Layer 7 of a small transformer language model trained on English Wikipedia (16 layers, counted from 0, width 64). Numbers have three digits each and are written without spaces.
A neuron's activation on a vector x is SiLU(gate . x) times (in . x), where the dot is the dot product.

Input weights of the MLP neurons that the questions are about. A number n stands for (n - 500) times 0.0036.
n0 gate: 440677339432507463561412381720543468584437524545638758306384568606385601699775515427470636270387578512440314370462246596375576440551402694507738381515580321508437311727654450294178599403481697
n12 gate: 469400674563369544270703586660414520708702637344634429521458409562489469569269625426385570339584493439685328644478374481701608555681477702383507583508688411475405379535205431496484512440541391
n21 gate: 511543547774363630623668482487641742376530419532775323622597589524526408448655427589447528605524549540560761732468636363512383456682376542508429396681617456511491533457417424592536392702471535
n25 gate: 519343492614498657481302503464491558327498512541679425665726628477385508428436382208521535486814544613500264584561488599652671554557242519623409329337702489376381448534411682436548457366760391
n28 gate: 593530354298313382612342590614508707397697632284422581608341582391508453529494441604438624605615415427474546527556467575695558397164667370523624410563495408410538649479391465434577624608470425
n31 gate: 815250425434520449634536737433315462464628696549344574525577319508516397432576337493552291409414491509610535628533556535471458348413507585293589259507514490277527586544418462468510496394432406
n36 gate: 373595656548424552447476553467260524392477470385480731424507442583422492441660569290582582474551649382512337506561786484523355494677470683493634484544681551699389418351414353622638498578267653
n40 gate: 506367481463333674566364595294432525461475611513433581246598492566509486613492386694330315371406632265662270570410511608598409380477377504416495506302349750504557352384517437513598548262590483
n43 gate: 553497474679440539605574480679390340492533483483485373445467402509161610485466494355605340393377354159751406485505590532479439511441375347398359448546553481432622446760400342653451598604430621
n45 gate: 577495413549371492472376572516283488617521414398798370627326644609561542576629425324460423690527713490502345596359357584466359666477268566533516676484629419547488478641534731454612570281379557
n61 gate: 486475637498334613414592315589422451174523571556298371489566515568447532498443633590775522421393519758388482503317366733664529921426617545691539460553451575766484442693394373495610716527530514
n63 gate: 470451531754329502615667344579549642505384596565489586499411466716527531419634655641685425332360658474654656555621599248553561545444474466551461396610524487504546255271444355489598461493399363
n65 gate: 586379428643612746381555377625587382482665754691636701661227573244499645625354439433316771363709727347580605596623410482647449621401634475594540563506672413469582522490485510680658397503572454
n69 gate: 529483485618506442759513517614382799500471619531412349682470585523505334515587432387458485513467550641558487506303570469387486527579390628551381309444599305747427389387350551386587520530640637
n75 gate: 626405795430693535269544411462518271445473629576313440398477506506491751415793581609529599446635486398394490455630602534405386712603486553645514531367695314580559265641252607492358602799560768
n76 gate: 760434707529540598521576680450578442564454541427652470672593363624561597387644346433402470449358528516535502428650450860447520231655542485304484392618470543568439577635450376628463529352502620
n84 gate: 524542530456526551582570747707447588485627690662497352656750607433540746342371462400470701416242459530517569553649376553458599542396452498519615371440475346351514331532376446504545237589402386
n90 gate: 313516312586416477572253540448316310410680460495497538566633361496420391634512395530770350509487503568744380615353605432641469598458505473652602735532542565459454283339513582306726690186530541
n97 gate: 471456558572303474405485392656490401247570594561391419474521657551399458378380402528483589435363389407510422466423474543629340598273524587482443333462558635331562582649474426478579361578728517
n98 gate: 581301463440472458412482625353510355630556362584572473527467757360417674508426466447637616467527353304485504523408499467646353504693571404423588568363326392434481299474666422594582665508383414
n120 gate: 373420624365676312372441522540441550351390564688441480386468566447414631420365435525754451643497536395654533575623733726484320494557230478506505428318528322473543402267456383292634584451646461
n138 gate: 541522196591680518355309531564720514445588540608502175481589494397441726389380393398390462385480496480494443366530445581392368519639414589619525368310514448713512513543680555510349456460535348
n159 gate: 556558312514438515598375462399415541501393601517621639454562609366507426488506508377532502661365335634489434611348394526462334453420483576323464685395417380686421488362573628316583676655552867
n160 gate: 532592568421472674395367446556420574353568470723645542641613713455514974631564470602340690441549482289625503449358408285433500378493618820534440400664427523706671524524420358318451433657488501
n161 gate: 351615735453570592446514567587347638597487681503561616564403582379445573485659431337651413565645571547413443580597264359468288373548362373740544413311598305595396459447368682347545724675401347
n189 gate: 397533426646403447633452483655576707554599688357464636622532449696280407467544424571455724501429441527381657352434321582418330362405577423405430629556419402241560642593466325496602574512414339
n0 in: 500687544534655612332583828621557433369468511605597608342458496681450539466711485678550435467488482714550466336311659665339610440514420489374668614591535665466397339527521551430431613588427595
n12 in: 638553443643700375408465393496512497400482573576669422541420463561728541467423670323503576495424656642626536346500421523400475564686644501730557394373546459388666587637588359495557480474681639
n21 in: 383497542369504480620578353624640427787547505562413626418524485626473582492563635505533675476563252207550444300515460606547182414479464536493471483439620445383341577450482411510548584233494427
n25 in: 550389401399667374413480519556667471428657317499481403443540680176470429729384483414532528576428455343582451607379469539626536455599424472432326427387445436575709319367521572356524512557626429
n28 in: 550573495427676489529589688577722193610464331550547575677317479556546400495381617557426451547575400599495715609414414627489382566605408600614420542443394510512373470365545584479402616540480595
n31 in: 485609567533390555778610346494379444370533481488403443569574558510457483437511360516614391459505515550469464620631530635742441292476370574474364534416466420279631450607433584429612508441497453
n36 in: 461692619604521636201469631625470624676541535407621747438333602561282344521727634376561607329567606521450405398543465492551395569408546626521616502543584323456453381406705415644414512541429501
n40 in: 371494457607259587442296311623530260454546561451486422537574397621565558581514487563535500411564430458578313413620574465730546394567543484473663587589570587347473648435716527418550490465614581
n43 in: 433365548359515618407561598387497437432425527540600440629478245590461522580609556400521476181502708438640549558381685593565598420522486443546620461611604747469403415449405413685599590570383509
n45 in: 441576487221324506581490546464451507397506415340480523347575697443527597474413501686640599682590498579454405523503298502570428717320510598468405237482601518473638596582459578419332264353337549
n61 in: 534430403406457441203365324456398621403536613583310503689789262469511450541538503505381350581514480577438447486457621530509684416526472445687430441656412357590629528477636505510442612538470371
n63 in: 480518350398395650387474328679470543509547335417561587381453481441437564502443495414559631567590488396392464602595533370285537669426625586627476523581599462579555509421340482571581332593465395
n65 in: 506646544590496427523425444660445493383559358794664674543452724510664341420431482610384700486675378330683443538487639531575473718301635440487577589482489425578715519474470489303662639502504495
n69 in: 626495508614608626577678551474340609413441749551373620614472477322607390444743459498502660499433528495537533469485340500473484542566358540638494425415533367524466433408436705447450584635623471
n75 in: 393451347526394437447447419479316567478425607588574698622502354444439313590477674473462549560341376718481557448566451428473666372629408508503750566631384697600375581646476455417510469399522258
n76 in: 618515515502518503642463755604605483593557532373456397443687437262502486488718456413537556558451436568656533376405469540743513443417529627712425444530674493575615544543708446530421500449459323
n84 in: 590564495315584539350330588675320507465496508447511508642422466605286487321465574589363597193600673429581500509409593630317495410525456532447491518591570393533398544539514641475604405544578519
n90 in: 507471604799582695671647473562425627343380537534430430447659642454566420337354399601633546174269552511544515519599559545445422522423353480299502401573545623588448347453421508681514305567370552
n97 in: 488608414380605546505499583421549546510505562403451409660419546554608524454546585657327489433640506507557578496550597409289586463393485389390511539747409496449398524408463511500555681662407358
n98 in: 592501522485496405548526467512357519390346555535484733443531496523613350434638367568361467627287617418403476473580293415546592502457564591501451524462500500636692542601487456513486380441468687
n120 in: 530721529511321416594561568645442498409505391664661726495562302640487137381516353615480358531373368364427344517491605563450316566476386649435539616629370426640662586323540575429351684428470467
n138 in: 589568619678560462388393577580321581478598515456635323446645588541585603344660594555424406424536390452703513541433523556413284549538571392492440566313646437615320585612413486417587618672510371
n159 in: 495572500337653541526483469330373689372459494608691377511639555497437542517345543535596662464459395449594671592470398600481531490326449571671719511417462686543501427431481207369605389642514702
n160 in: 514418535469387440512388442418670475333324448531119428356590398557340417641467479471322474381556325411606553578264537721538600472568672502529725510404489674528595377522375469639498616326413620
n161 in: 484507681420526735536562501564443597318549513561607661355525418549511600543450464373579566703599425439363427446644367438659441470657292483614491355673603595555280582541616495388569528499495515
n189 in: 500465621550526577465438401645523551274671531320638525598556557334737468479425461555709451800576555434491627527523544341499431414705685594290442482537403503389553584522655455552716470525511323

Each question shows a token from some text and the vector x that enters the MLP there. A number n stands for (n - 500) times 0.0028.

"and": 505489503560346418590291519506490391627395306649426330488581368556619386507630546507525449534614645288559582358394400528509593476388610716641362378741449654392499443455573550520649359624633657
Which two neurons fire most, strongest first? n160, n40

"ch": 655643610477722280599430472439459380514178452588468589254426328480592501609357544414489672749473519436405521560595523448490534465549662561443513465650505548560494510588640533496501308507428597
Which of these neurons fires most? n138

".": 450714508418697453426555632440512304618352310389409639370504716536667351552574331486677550490564542355557557457637363459291560467392415694496479527568680379445512560539421611506491603445352492
Which three neurons fire most, strongest first? n0, n45, n36

" |": 586581456462493536496510354489573431374338260527382394380559559457647399558630477475542585391548562399789537430559498444374539404414431771562360436633233399498301462726512554710502547420447410
Which of these neurons fires most? n160

"ts": 494513648469509344492451344290484254607320429565409545595498314499653384484476630373401573496409592332509613504674397374432454388512525434569435273580392567531347424618516650564513347498702555
Which of these neurons fires most? n75

"h": 624761528436593440324583571492543590429376484468465415337523410358479332642497560337440598631426637428556389544464479529309633424446658444564312429579334604387583698430663731493630357490465586
Which of these neurons fires most? n21

" me": 478598556479446638387620597390463446620407387399435415502845527501598174475462433522449655596478582504724482284592531488398458417415651471539523489394541520466367412438461753584541386420347442
Which of these neurons fires most? n90

" elect": 527526447548575433530518399375480457665390336597262438290455548547494339400551328404579524450558619465672684432662538551543440492331629603554384311474442640513345452490403721578380466418250536
Which neuron fires most, and how strongly? n189, at about 0.54

"ay": 562542443405550432470715584575503467388456390538209541406683536507550360400358558492782593521478592423510534322642448472595575477429493220545573474480462663336417291538547460885488518571357552
Which of these neurons fires most? n43

"act": 537395558423523534474556502455505583473480187568279611396667601555636333400325499375533714510617638333636420302664512536647404310354461320572501436494548522475503438575559579537418333604534491
Which of these neurons fires most? n25

" it": 472591557502491531335686585394639470455372460470292426479697452563732336559476554488651721514505453447645539295671697503482439446256448498481363451568534560485413403505324593452609457501477529
Which neuron fires most, and how strongly? n97, at about 0.59

"p": 442442604373713526498420351582494469496428453608392476298678527482574406524350564525523572567544635350566433422373409416695467554626561573606649371625595759552407489813503717450578472526502296
Which of these neurons fires most? n160

"it": 602327411511407505414352533432534424558538336651460602391670317690504382385555509528473558714681514433610512287689426393710496610477583451636617344551529630460440518673564665456501416695459359
Which of these neurons fires most? n75

"ew": 614668686685479477417612484403324378477389536614546361321387398396567387567399676419620535452567640394398441270545522573400655542385660523337330638592415396574428401422573460582517451445447511
Which of these neurons fires most? n36

" cont": 590541432427612552513524575284505502484454258658357394403730578547456258580512379308736574480394552507620447348549549474524471507331675756555346548475393676487462449514420715511406562595411548
Which of these neurons fires most? n90

"ording": 666375418330386618553496468303451428497655539465252478347524580584637402372269464418602554432590542520572510356720399435409544526244643341599476507569495465528541587580462583611650446515586328
Which neuron fires most, and how strongly? n97, at about 0.95

" |\n": 550415515586589546613566518360712376529362412397446604450552724481682295388498326420677481393646602500593753518508457576344578517411480448536532504749506452487305552460637578453503490601487487
Which neuron fires most, and how strongly? n61, at about 0.33

"ut": 623471607548599451505707622414452476524437442741511346460791564350401363426328568331598587281566504468474399462641595496347543573327647571562548301594374575349365680562566561587522413504460472
Which neuron fires most, and how strongly? n84, at about 0.9

" is": 537579464469553335398402568502508619451466521421282680559685535566678332652480518453649644670539622356590604544704528499342534302426546502419490429613464291416325471571630606718512648498399524
Which of these neurons fires most? n189

"is": 515649524415650154470601555561536283703286573536415355443547268541614386445452480450423610532334508452291513557432607547430658481542487597584543538669419403508405566626458639510435523484587521
Which of these neurons fires most? n75

" H": 629719549447541662410481443436483435522294525454434275325628544454567190627583596410479465410475714442602575364600457574310485297423684563558472503563444602482552618437473719519537531577448513
Which two neurons fire most, strongest first? n76, n65

" have": 492524419336402392353421528430586607401472489440262612480623396552751267607494457554664633550525632379563655435621479488478475426350549685388506526520548435444337472450490709697618600541409556
Which neuron fires most, and how strongly? n189, at about 0.51

"ig": 621330494637477383437583409439566476530307272567541673372568349460554289389356493528406529443530605352381575392425586412523590536484585341480457542432478430562331405732643317473430294739478479
Which three neurons fire most, strongest first? n98, n31, n45

"ies": 444479527384609291448601508374500373505418379429354653559531476637739244449489517449544507430471623203503634530618551477495427447433499297626440383582441383497420378581567605695576451523323502
Which neuron fires most, and how strongly? n98, at about 0.49

" add": 634524546555637608492665441250464547553345249591310455320619543586513365445322405341671577559516572556553572464512485605463466561356686608512371463519445415557336299487469677554406590648355389
Which of these neurons fires most? n40

" P": 530595410401469624624691440635434510526369503469377413276606532492512218519494528257436479324548560547606623366667406457370386378524737496505451516573442638454353458519518736384559600595564429
Which neuron fires most, and how strongly? n69, at about 0.45

" League": 527559471364572298628488372331621345541379338576332370580383558439713425341473405429459486513516699449625510411601425348537462452488510418617357373527341448334540293602452731608444427463525424
Which of these neurons fires most? n0

" was": 540533426490445434521363532478456593480563461508276457472658572531581269618479511464637613600572575370594599482838657596346701417505460444466499436629386418398316445588601492738563611362352332
Which of these neurons fires most? n189

"on": 400472517402565291426469382493412381676401371473409641361608456445592438484445442396569488443536686276561703354552298522432421492365581837440531432525382670558396369474617615420584433603799509
Which of these neurons fires most? n159

"se": 450456452427434171496471434343592370619312439377467373536527404461563290536489374473544528426411711365608758396580514390589376515406583353626450413547433476360416502670573751537574385548428387
Which of these neurons fires most? n0

"own": 419550626515525278506696659448406466601510300537347553406544594653692449329413484373482702500486650416512699460696408528488473579478597410440568578349391350399239476439507608620488559489566461
Which two neurons fire most, strongest first? n61, n40

" I": 511486500406435556547661683469565391627468521475338449421401473412671224361575530290470562474252477551643488451672386495332572428358517511603425493607410575502462473493411656662586414663641494
Which two neurons fire most, strongest first? n76, n69

"re": 472426681609750299437655514420499362468516540456487422580465398318508328538418431328531455417482590540627544143506497661355437533397641609408484531520335603488370564568677655660617512514659482
Which three neurons fire most, strongest first? n76, n45, n63

",": 488619534551535363488566541571509432563423275423463529451507761608737454523523294342555759580509617365602441494660377475481459459475489654511469445709582386511336562482414644623421648532441473
Which three neurons fire most, strongest first? n45, n36, n161

" M": 499638487399616434525660635505462581426336368395427260361536438485632377564505547370565497419480543468593640510672352360317465334532787437544545490528321553449549484510681793328516591565565365
Which of these neurons fires most? n21

"ed": 344558421516478495427624385588397330473614302601342492359584586610628369419388454368747623600538682383643482426826558545460499306589480320557387535572547548427458430484408509621504538411528460
Which two neurons fire most, strongest first? n90, n63

" with": 580573393474467375559420556516540521493422332547345509412504630535699300570535381499682564492515689301675483387601610432352580556359505764434524569490479506420232532451412645703453708624490510
Which of these neurons fires most? n36

" election": 396550372398509306707631399412554442541438339489336352416583521559718326354425451373562617572585591514469448390607612501612313348353416521546398489621527259578464539489398658458544430399587387
Which three neurons fire most, strongest first? n120, n0, n43

"ain": 575501525509274268559450482255403502607442468625468700451590422560504487321452570653595493537589582220563586420467321581513465619344617490566602578571419574368457442354689684488593310475715490
Which of these neurons fires most? n40

"y": 392462483395585442355533555468519443445438206613330521359419343475739482409465538413591355577328590369498516445635523461581409543502516310643517330638545511473365395635456628608629326623626426
Which of these neurons fires most? n63